Layer 15 of a small transformer language model trained on English Wikipedia (19 layers, counted from 0, width 96).
A neuron adds its activation times its output weights to the MLP's output. To switch it off is to set its activation to zero at one token and run the rest of the model.
A neuron's activation on a vector x is ReLU(weights . x + bias), where the dot is the dot product.

Input weights of the MLP neurons that the questions are about. A number n stands for (n - 500) times 0.00098.
n76 (bias -0.060): 660 441 498 582 465 715 574 676 316 544 519 691 646 412 538 589 660 529 502 557 241 299 472 314 467 672 489 323 518 500 463 451 557 537 437 406 604 519 537 454 87 451 518 481 639 632 431 520 526 712 551 475 478 241 325 394 496 516 478 431 497 530 519 430 615 379 336 750 573 419 612 450 563 528 510 425 393 575 430 534 440 378 374 587 573 546 594 557 324 506 476 467 510 679 595 587
n109 (bias -0.074): 546 424 523 458 481 442 653 645 457 467 392 730 271 419 521 553 437 524 211 527 427 535 572 447 525 289 377 653 308 334 524 496 436 665 267 499 707 478 384 526 348 285 542 664 463 342 398 513 436 522 504 348 449 534 266 680 340 612 376 221 496 600 433 480 662 50 423 430 527 312 508 680 496 402 225 401 410 622 628 667 404 470 504 573 605 509 661 501 165 641 524 420 418 598 476 492
n166 (bias -0.069): 491 785 451 677 370 567 611 517 644 501 527 391 714 675 436 446 594 465 377 289 475 481 493 503 505 435 541 658 494 517 330 839 386 692 607 358 623 516 328 606 441 557 529 439 364 462 417 731 727 431 678 475 384 374 460 450 536 614 380 428 542 435 570 558 512 526 177 399 677 430 663 537 626 529 589 479 562 557 482 463 685 191 429 637 377 362 580 290 324 512 400 514 327 656 543 503
n183 (bias -0.058): 550 803 394 516 453 258 443 522 523 581 237 432 538 537 679 595 590 431 463 384 426 585 435 617 563 369 593 308 486 514 553 678 480 446 516 534 332 602 485 626 513 511 588 486 525 391 369 455 603 375 600 245 588 480 438 543 385 574 702 504 609 679 460 300 510 525 577 568 538 282 447 582 497 315 564 458 343 646 384 547 565 518 665 553 494 620 437 527 463 581 438 432 505 435 373 633
n203 (bias -0.055): 426 393 413 692 451 521 606 476 487 496 389 611 589 448 609 457 633 511 761 503 439 274 533 358 441 585 530 584 503 359 520 556 351 318 366 522 543 434 502 367 440 517 496 419 499 496 511 492 471 653 574 566 469 219 412 485 365 605 374 443 530 511 365 566 753 530 493 609 631 376 478 495 678 573 452 390 692 583 709 521 396 269 634 495 438 451 659 540 352 443 412 660 415 630 685 587
n248 (bias -0.061): 705 426 359 613 544 553 607 235 617 384 330 502 600 681 579 470 628 520 693 499 440 444 284 696 615 390 656 470 565 478 483 486 598 619 482 329 415 588 671 365 657 370 480 482 490 291 354 302 734 488 435 455 453 434 512 422 435 562 567 377 571 467 276 539 320 441 419 241 568 530 676 437 513 493 431 358 679 687 769 548 375 382 566 791 672 455 660 589 648 439 562 540 378 354 592 358
n264 (bias -0.086): 761 432 515 506 310 471 684 517 726 496 523 516 420 557 751 395 514 332 553 736 479 469 524 454 765 544 445 531 535 547 544 576 413 344 562 529 371 621 588 459 362 442 590 586 388 417 346 357 646 610 587 512 612 163 382 558 496 666 384 451 563 605 502 601 520 433 355 511 502 449 654 690 558 316 325 552 720 671 533 535 325 332 550 748 583 644 696 715 374 550 431 528 316 530 445 568
n305 (bias -0.059): 477 600 435 399 678 626 531 425 412 561 611 536 536 361 495 382 422 631 602 458 560 433 423 655 546 467 539 393 613 771 580 416 476 365 553 521 591 365 669 546 548 549 511 558 442 612 374 601 465 656 627 545 488 311 443 709 485 515 497 475 546 376 579 436 841 459 388 479 349 449 509 633 501 368 585 491 548 520 536 594 431 328 558 668 480 617 601 488 464 547 432 466 510 565 654 749
n326 (bias -0.050): 540 503 479 520 556 601 671 301 389 496 517 568 543 482 494 459 686 495 495 499 424 473 554 522 425 479 634 541 557 817 372 373 504 554 370 329 463 324 598 395 435 576 534 442 339 436 411 454 280 621 508 550 371 422 589 484 259 560 580 426 545 437 480 358 414 292 421 555 466 434 464 495 537 306 563 375 512 620 489 577 436 486 671 516 659 351 419 543 342 530 497 538 693 740 493 649
n328 (bias -0.080): 564 609 369 541 701 537 946 464 544 444 509 726 470 518 676 841 559 729 545 352 586 317 522 558 769 554 723 433 221 706 252 534 415 636 589 499 522 417 522 738 352 391 526 528 544 728 552 488 503 362 716 453 467 361 486 434 413 685 421 425 569 520 378 368 533 642 26 414 425 329 501 303 455 395 270 358 445 384 414 601 537 513 491 536 613 352 738 831 436 525 570 793 309 548 585 477
n329 (bias -0.040): 569 421 547 693 496 515 408 546 490 543 434 528 596 587 477 475 569 640 449 499 375 496 344 520 664 479 639 592 537 523 474 529 449 428 502 237 516 593 450 488 396 311 497 618 605 839 582 624 540 499 477 620 461 466 358 610 522 441 677 521 663 470 492 340 481 486 484 338 584 507 438 673 486 380 514 354 698 532 410 513 458 466 538 618 632 630 396 658 658 496 405 642 262 329 580 668

Output weights of the MLP neurons that the questions are about. A number n stands for (n - 500) times 0.0011.
n76: 479 405 620 322 599 458 705 419 408 354 297 440 442 532 524 704 337 530 509 558 333 593 420 466 404 750 471 488 513 444 379 443 542 632 386 573 468 526 399 574 371 628 471 474 523 370 528 656 480 579 540 420 464 485 500 425 556 474 332 489 458 448 524 518 559 560 466 547 401 357 474 524 366 610 369 375 576 396 490 396 692 446 443 444 480 542 441 262 455 507 469 438 435 296 532 546
n109: 507 449 624 514 589 572 468 505 437 559 504 188 625 536 384 553 644 437 530 423 342 529 592 613 548 326 522 550 324 554 558 605 533 411 642 629 635 827 678 484 318 713 417 537 469 372 381 430 717 535 362 476 433 515 205 629 438 646 544 593 340 543 549 427 419 670 561 250 415 798 298 557 491 389 461 365 458 536 369 708 468 645 619 627 590 620 218 571 499 577 553 450 459 576 525 526
n166: 515 470 580 646 418 326 502 452 536 585 551 573 309 612 479 441 526 581 291 594 579 683 708 470 531 646 686 616 378 485 518 337 522 479 489 417 396 511 617 686 548 455 427 579 500 531 481 250 558 368 594 412 375 336 654 442 662 457 528 591 419 680 673 425 467 526 444 569 389 405 508 347 471 508 389 567 385 426 609 534 455 456 710 500 423 497 497 594 695 593 578 475 702 509 704 329
n183: 478 536 525 481 392 646 397 580 623 568 408 457 590 520 516 368 575 587 631 438 595 469 553 421 359 483 590 638 381 481 478 599 507 473 490 607 588 277 551 422 398 395 688 225 544 354 469 640 300 534 520 515 443 441 514 433 320 517 494 442 364 512 429 377 458 488 368 417 439 397 508 539 466 526 488 462 456 413 619 383 483 549 574 424 611 547 625 400 398 385 541 385 488 405 436 620
n203: 385 564 657 653 485 451 506 579 597 439 451 431 339 429 467 519 422 458 463 458 445 302 379 308 543 466 394 600 465 469 641 604 592 750 545 517 281 457 670 534 546 443 502 532 470 486 420 264 472 489 541 519 568 434 641 553 466 317 567 553 622 513 597 654 452 449 617 469 482 616 474 622 557 644 607 571 555 488 563 438 398 455 546 530 404 351 403 587 384 376 580 427 655 425 550 450
n248: 710 747 453 434 532 687 378 540 523 628 354 450 504 439 472 540 581 600 459 462 540 655 617 556 562 405 313 501 484 456 409 298 449 288 572 583 511 542 519 431 510 403 459 405 424 499 496 382 504 602 465 591 439 616 572 478 410 517 367 399 517 365 445 487 458 702 455 546 546 552 417 290 499 422 444 572 454 473 575 595 534 342 369 550 727 555 400 548 443 661 426 705 273 479 401 587
n264: 508 441 533 653 743 457 396 456 276 537 612 448 433 382 467 489 250 530 703 503 399 281 534 647 400 348 497 341 375 601 557 464 685 736 395 445 437 421 626 575 582 450 332 362 486 565 475 562 437 559 328 575 516 662 527 343 558 411 645 353 642 694 430 593 542 637 609 364 658 825 329 587 536 660 631 559 283 515 286 504 613 539 432 428 437 540 578 299 726 441 537 297 480 380 479 531
n305: 302 448 417 397 401 523 350 419 432 358 490 471 455 423 521 599 426 393 541 376 520 501 393 515 500 500 433 514 525 491 532 475 317 543 384 529 461 575 526 469 488 417 537 623 461 514 654 510 598 603 438 533 437 535 442 560 550 471 441 405 658 696 385 578 587 637 502 546 505 602 600 567 496 475 336 373 591 490 434 457 464 558 434 386 391 423 571 452 496 502 608 508 491 371 438 436
n326: 536 623 421 330 548 492 619 533 401 491 368 338 431 497 553 425 516 462 534 547 418 622 397 485 447 530 475 455 451 435 444 570 502 474 623 523 441 571 397 405 481 585 484 454 474 504 543 377 504 480 526 530 330 476 453 519 571 437 416 303 38 454 511 646 443 489 473 432 583 370 556 470 487 497 474 547 478 469 615 542 423 496 483 369 552 477 440 531 558 551 522 344 478 525 495 413
n328: 435 561 692 485 393 479 338 448 561 593 341 430 821 609 161 541 488 804 467 496 812 335 529 385 362 214 283 330 370 571 260 409 701 277 599 422 538 615 362 733 662 534 366 478 405 366 480 623 405 585 503 481 688 408 391 597 535 595 589 610 385 324 338 350 452 106 691 380 485 518 538 763 330 574 357 570 750 205 497 641 352 568 677 489 469 350 433 595 537 547 500 651 207 811 259 529
n329: 411 462 590 433 393 331 369 561 583 468 513 585 322 507 466 460 440 497 509 670 510 656 636 625 569 488 589 492 399 439 439 558 540 517 342 591 509 488 456 479 485 456 596 485 389 490 566 520 648 410 558 530 520 575 511 575 579 414 512 574 606 594 593 495 501 385 668 573 507 470 346 577 404 466 474 395 612 497 502 565 360 506 470 603 396 488 552 613 433 509 485 639 599 543 405 567

Each question names a token from some text and the token that comes next. It shows the vector x that enters the MLP there. A number n stands for (n - 500) times 0.014.

Then comes g, the gradient of the next token's log-probability with respect to the MLP's output, scaled to length 1. A neuron's effect is roughly proportional to its activation times (output weights . g). A number n stands for (n - 500) times 0.00092.

" was", then " an"
x: 420 604 542 451 665 486 549 492 533 408 441 523 462 525 581 346 541 481 381 416 566 533 528 502 478 526 523 519 494 609 466 493 504 490 468 592 472 569 562 542 518 486 378 514 536 466 450 368 523 458 396 566 502 467 530 513 495 542 560 571 442 534 455 455 447 529 690 402 556 868 476 479 482 481 548 525 520 533 521 433 521 505 576 457 584 547 581 516 521 445 559 490 498 429 622 520
g: 501 626 621 428 353 485 428 633 469 539 590 463 533 452 357 542 513 565 287 310 459 546 534 382 218 534 443 635 631 536 409 498 502 324 613 390 483 291 525 550 550 416 421 531 464 462 484 311 451 561 411 612 517 507 332 384 345 347 466 568 411 589 581 374 286 462 703 647 273 506 476 404 631 452 338 453 475 196 473 398 681 381 601 422 567 562 222 620 550 547 544 431 420 437 553 497
Switching off which neuron hurts the next token most? n248

"r", then "é"
x: 350 629 543 389 506 649 395 582 485 466 497 529 442 475 502 458 514 454 404 480 585 621 570 497 449 472 400 491 553 455 480 610 440 492 485 575 613 668 589 520 542 456 455 502 516 542 530 428 425 609 446 465 530 489 506 484 544 544 510 515 413 493 603 409 591 624 594 521 552 462 547 510 469 384 645 518 276 490 445 493 514 565 514 492 330 594 455 503 550 449 535 401 493 536 458 488
g: 472 630 619 575 504 695 599 396 743 490 487 673 468 397 301 357 430 371 472 329 528 575 399 374 513 555 609 316 623 459 403 538 497 630 514 540 507 271 382 316 530 389 538 533 621 497 420 492 466 499 407 558 453 461 636 662 317 602 598 459 485 638 511 422 582 344 502 575 238 390 463 385 400 421 404 652 553 461 655 447 419 666 415 512 597 299 640 435 636 722 635 431 571 449 608 670
Switching off which neuron hurts the next token most? n183

"ince", then " "
x: 464 475 518 609 493 530 457 491 649 562 564 467 519 585 563 441 455 426 477 480 526 527 522 400 527 434 477 502 528 362 524 448 514 516 426 557 357 533 543 432 477 443 348 659 603 505 585 479 391 441 620 525 626 550 485 420 592 480 505 523 502 482 505 586 475 516 576 483 419 824 401 555 561 509 480 576 470 486 424 491 537 439 479 502 484 447 432 558 554 517 448 582 516 370 505 452
g: 584 587 621 620 329 626 628 647 392 479 494 725 616 316 600 609 751 553 439 476 410 564 330 481 514 740 575 529 468 565 441 481 475 582 635 510 413 499 752 527 284 434 466 428 529 543 361 499 348 474 453 665 614 433 424 418 353 657 624 527 455 599 477 700 586 514 292 485 539 445 382 466 326 370 357 583 569 405 339 328 502 419 382 457 410 455 563 680 300 532 504 526 490 519 680 430
Which neuron, switched off, raises the next token's probability most? n329

"i", then "y"
x: 473 502 559 421 581 565 260 470 381 387 542 530 451 420 477 352 503 616 442 459 523 600 593 427 430 531 483 480 517 549 495 401 521 507 409 494 398 394 627 513 544 495 522 548 582 448 485 521 418 548 588 530 485 563 511 433 457 471 520 594 445 541 611 449 494 454 545 646 562 626 453 474 555 558 515 509 520 460 463 428 536 614 510 523 521 424 473 478 492 522 496 386 600 610 290 452
g: 596 412 406 596 616 434 457 508 377 499 602 519 368 705 496 481 703 320 285 312 643 290 487 546 590 767 728 432 516 663 431 555 407 576 603 499 762 465 470 562 527 467 407 460 579 450 451 481 512 436 584 373 504 423 464 588 529 363 442 451 414 431 453 586 496 494 602 519 533 315 453 440 621 453 456 402 559 382 539 462 644 633 559 596 694 674 573 259 488 199 411 511 545 623 590 333
Switching off which neuron hurts the next token most? n326

"==", then "M"
x: 476 535 513 453 533 524 551 457 525 432 632 509 494 440 540 498 432 500 475 544 529 466 593 576 492 444 589 539 409 470 552 371 570 503 535 637 602 616 543 538 559 461 588 515 543 441 546 438 423 388 574 569 483 415 349 548 530 492 465 470 250 491 471 565 461 507 453 478 528 778 399 439 521 502 503 436 496 541 486 496 597 507 493 390 584 482 429 603 576 619 507 543 460 511 420 470
g: 503 499 523 289 525 570 558 464 378 461 474 390 545 576 407 481 487 420 510 640 609 758 636 528 357 500 256 461 596 388 572 535 492 542 713 526 508 507 459 663 422 529 340 583 420 439 421 746 434 546 286 496 634 475 489 588 553 457 477 739 347 290 515 586 255 583 505 393 649 423 513 612 336 491 473 497 160 484 479 542 507 327 686 387 588 624 404 607 394 360 554 541 553 442 399 477
Switching off which neuron hurts the next token most? n328

"og", then "er"
x: 528 633 463 550 435 530 337 576 507 519 551 522 474 579 517 551 462 465 405 479 565 509 578 526 414 606 473 523 573 462 437 506 508 386 558 570 465 571 425 477 550 492 287 487 485 560 561 611 595 507 485 578 476 502 454 494 525 418 447 405 306 377 481 568 404 588 508 523 390 538 439 508 445 471 589 642 449 467 453 333 607 520 440 464 425 476 522 425 518 471 504 396 442 452 509 365
g: 519 614 722 430 492 283 609 470 456 415 728 573 334 468 368 418 550 566 545 422 517 511 593 294 432 624 477 796 600 408 694 586 511 704 543 644 600 556 510 437 515 521 336 484 395 424 636 491 459 219 588 469 533 454 584 424 628 293 754 572 500 399 604 378 536 464 475 576 392 690 506 397 261 423 412 469 564 387 585 499 444 690 344 408 508 502 459 438 496 576 539 429 577 501 397 388
Switching off which neuron hurts the next token most? n166

" C", then "oun"
x: 503 522 526 475 530 457 619 409 539 520 517 577 469 453 555 450 500 501 525 433 457 491 668 415 559 545 520 448 630 412 559 400 561 533 429 499 568 432 706 462 477 583 405 531 472 412 494 542 398 441 527 586 543 539 453 514 431 463 450 483 211 429 603 472 570 638 537 608 612 578 486 582 562 458 475 525 436 443 443 556 487 500 468 403 516 554 501 408 514 485 494 514 524 441 424 383
g: 654 440 517 551 487 334 462 455 601 648 402 486 358 463 390 364 315 234 534 563 411 417 427 488 345 574 560 552 639 472 580 565 288 506 299 616 453 453 658 472 542 348 415 771 668 506 359 402 307 517 427 556 486 551 423 279 592 485 527 496 604 638 550 635 555 441 433 573 430 539 326 454 460 648 409 686 495 521 491 544 375 603 493 550 544 468 663 426 237 750 656 492 345 557 529 503
Switching off which neuron hurts the next token most? n203

" C", then "am"
x: 529 572 570 510 504 536 434 525 499 457 483 557 378 420 535 506 471 512 458 429 537 475 604 491 532 509 422 442 494 405 555 470 539 595 389 492 544 559 506 470 479 569 365 552 486 448 444 456 390 420 497 525 566 558 529 561 497 476 446 542 88 525 551 459 471 548 431 575 616 600 565 481 589 529 510 540 470 424 431 473 547 442 506 492 576 543 472 402 508 462 460 504 468 354 393 465
g: 395 389 464 433 436 527 444 453 258 473 420 450 550 612 636 457 680 433 363 478 608 613 592 517 660 511 232 435 436 549 542 561 697 540 563 628 695 430 764 581 377 378 326 527 533 387 610 607 570 290 360 459 674 514 527 356 524 467 653 525 510 484 376 501 411 491 503 621 439 422 439 377 345 170 244 476 259 562 413 552 493 499 516 376 455 575 555 618 500 449 535 602 390 515 441 494
Switching off which neuron hurts the next token most? n109

"sh", then "ah"
x: 492 383 551 442 468 440 277 463 471 488 399 478 554 544 445 452 537 432 419 542 479 552 574 447 634 469 584 522 522 540 579 375 631 431 575 534 446 514 658 518 569 571 467 482 538 444 416 451 350 575 463 531 481 574 577 493 513 512 570 585 456 376 492 494 382 582 496 610 476 548 521 433 486 487 541 497 497 477 441 614 525 613 466 390 458 520 478 560 575 564 443 377 650 481 365 470
g: 785 299 445 568 558 391 626 424 441 438 434 774 451 619 433 540 638 438 682 524 622 451 609 587 676 643 403 474 277 469 642 454 629 515 340 570 527 486 443 563 563 371 492 593 250 266 570 563 469 481 444 507 616 504 523 515 495 629 605 649 443 331 611 331 521 587 572 363 460 488 405 487 436 484 640 463 460 351 261 405 517 421 438 691 285 527 433 493 426 541 515 452 680 478 498 335
Which neuron, switched off, raises the next token's probability most? n326

" |", then " C"
x: 532 486 520 457 492 548 378 565 622 387 524 476 497 496 617 424 445 519 504 510 497 521 608 479 568 560 424 484 468 487 508 471 495 534 505 556 471 546 511 428 538 505 495 564 509 473 475 516 446 437 582 542 504 520 479 557 530 436 500 523 235 575 381 515 533 444 480 506 565 870 540 457 538 545 467 545 474 394 448 321 538 435 413 530 533 554 460 521 506 458 508 473 514 409 411 588
g: 537 476 554 550 178 398 456 458 554 468 475 404 460 456 609 362 258 479 483 524 451 357 441 456 670 418 525 717 326 449 547 434 464 510 254 501 519 531 420 451 516 508 555 319 624 474 427 561 558 474 338 628 556 663 445 712 688 581 518 538 477 397 410 450 531 624 625 637 334 450 396 422 625 634 403 521 275 532 533 581 621 623 371 391 595 340 735 343 361 424 314 412 391 364 535 454
Switching off which neuron hurts the next token most? n264

"oun", then "c"
x: 410 456 434 548 418 491 515 505 552 526 460 469 383 480 481 455 460 461 581 483 502 564 633 441 470 530 540 570 487 429 537 354 511 403 448 648 528 621 668 522 530 492 353 541 512 452 488 461 418 518 508 447 520 471 409 581 533 575 491 355 446 455 567 499 648 641 555 645 645 515 392 568 374 475 539 608 446 512 501 400 513 448 455 468 573 492 602 474 571 387 462 464 476 395 505 455
g: 470 494 644 438 706 403 418 475 508 370 457 424 409 466 408 446 378 366 378 634 611 468 655 639 328 480 297 506 490 578 694 501 444 466 521 558 525 553 490 568 692 544 541 440 403 418 668 442 388 398 374 561 575 510 382 639 347 181 605 449 395 667 604 571 530 257 555 572 348 578 473 394 574 708 489 504 265 406 522 556 565 481 666 362 505 576 488 551 372 670 663 337 340 457 604 404
Switching off which neuron hurts the next token most? n203

"b", then "od"
x: 490 461 479 488 511 445 259 532 413 476 541 516 473 517 446 444 563 498 569 450 533 541 541 612 541 564 467 400 535 552 540 493 482 380 476 591 510 601 524 588 479 541 441 527 542 460 393 535 486 476 444 609 445 534 599 648 584 629 485 556 324 488 584 430 572 587 450 581 453 442 462 505 509 513 564 591 545 393 478 447 576 540 583 420 461 486 524 419 617 529 462 284 584 407 442 533
g: 488 472 304 346 727 536 562 309 376 633 516 724 365 532 533 332 487 371 561 498 316 361 503 475 342 623 477 535 612 368 416 278 334 454 561 633 588 428 518 720 619 657 536 664 499 457 640 372 492 322 451 464 544 664 414 538 544 444 655 482 480 522 457 638 424 413 452 343 519 616 520 520 456 493 683 415 606 250 545 334 535 604 469 647 557 658 475 456 448 452 543 363 500 290 454 396
Switching off which neuron hurts the next token most? n305

" comm", then "un"
x: 363 488 539 525 582 633 529 505 470 436 489 471 483 453 422 552 529 430 481 564 450 527 547 456 403 466 399 482 530 523 585 406 404 384 461 574 594 425 542 481 438 593 434 584 555 334 586 432 489 429 455 672 406 409 586 412 532 551 452 684 367 538 523 507 485 521 477 570 593 616 551 528 480 495 594 399 457 516 473 639 498 578 441 511 541 518 528 369 467 513 567 425 511 552 533 396
g: 555 370 604 524 400 455 661 475 544 442 297 520 699 502 417 780 541 581 587 610 549 630 583 444 353 593 445 458 420 645 377 666 326 512 511 468 419 500 585 340 555 596 391 452 564 430 555 495 704 453 481 568 382 416 496 437 147 505 605 531 550 611 717 489 618 584 409 579 290 458 569 387 540 523 258 543 363 489 529 553 518 279 521 706 454 690 372 463 552 660 367 566 537 568 422 463
Switching off which neuron hurts the next token most? n76

" f", then "r"
x: 476 479 441 482 527 455 505 510 505 469 480 472 540 452 372 440 487 431 409 498 464 589 639 407 516 571 561 469 415 496 581 410 474 569 410 530 449 471 411 612 513 514 302 533 450 458 435 502 475 337 511 436 385 362 613 455 562 489 602 666 234 486 554 564 495 594 450 617 556 640 545 489 454 523 530 483 493 471 562 543 492 486 497 596 472 541 457 406 477 548 521 483 497 497 526 491
g: 710 475 412 483 401 497 474 569 524 690 401 363 409 703 382 293 302 448 403 546 367 389 482 490 529 627 511 418 579 631 693 602 662 429 530 562 530 647 381 328 457 485 426 695 523 435 421 584 621 380 546 504 462 653 436 449 423 675 346 626 379 469 564 416 324 500 609 579 482 576 341 678 653 579 666 722 528 400 420 477 456 465 377 468 390 549 777 592 636 416 575 350 384 509 491 598
Which neuron, switched off, raises the next token's probability most? n166

"art", then "ies"
x: 433 491 483 528 380 572 252 528 521 538 573 429 435 497 439 435 508 471 471 370 482 428 519 480 496 415 476 513 479 436 537 438 542 585 429 585 403 519 423 611 418 554 498 453 468 447 488 425 527 492 395 503 461 360 476 522 602 480 491 543 332 530 463 476 482 619 511 478 577 625 641 489 529 383 512 645 490 420 568 517 585 493 351 503 532 560 499 465 513 309 484 442 507 468 463 431
g: 578 591 227 555 488 622 520 594 465 520 547 663 674 695 580 628 518 597 564 540 445 409 187 421 687 398 362 535 412 459 589 533 329 559 411 511 389 539 571 470 347 614 607 752 426 624 450 559 508 584 538 614 383 531 426 489 546 670 416 341 563 449 501 490 638 393 353 502 445 563 497 684 330 352 384 362 608 579 656 596 432 489 418 661 398 686 501 699 505 447 588 537 632 414 671 443
Which neuron, switched off, raises the next token's probability most? n166

" pre", then "ced"
x: 413 552 479 436 566 490 567 545 549 418 402 424 504 509 404 422 510 434 375 575 576 503 539 411 373 498 426 487 530 554 531 363 517 547 393 604 541 547 527 496 582 457 253 569 450 380 528 540 437 425 415 565 428 516 458 393 525 382 509 516 319 408 479 637 572 480 537 567 524 653 467 524 468 534 494 450 597 476 565 564 458 497 472 524 523 544 514 590 403 423 434 542 450 472 523 487
g: 581 567 392 606 534 528 568 616 513 389 503 400 392 400 454 494 573 343 623 559 564 622 312 575 603 551 443 500 391 398 395 542 457 525 343 557 494 437 524 346 510 472 537 586 458 623 485 623 384 624 446 283 373 626 437 597 573 499 434 403 654 631 594 493 387 476 489 360 621 590 255 512 411 544 520 470 642 434 567 550 588 474 450 587 392 411 584 305 555 492 25 697 286 452 619 735
Which neuron, switched off, raises the next token's probability most? n109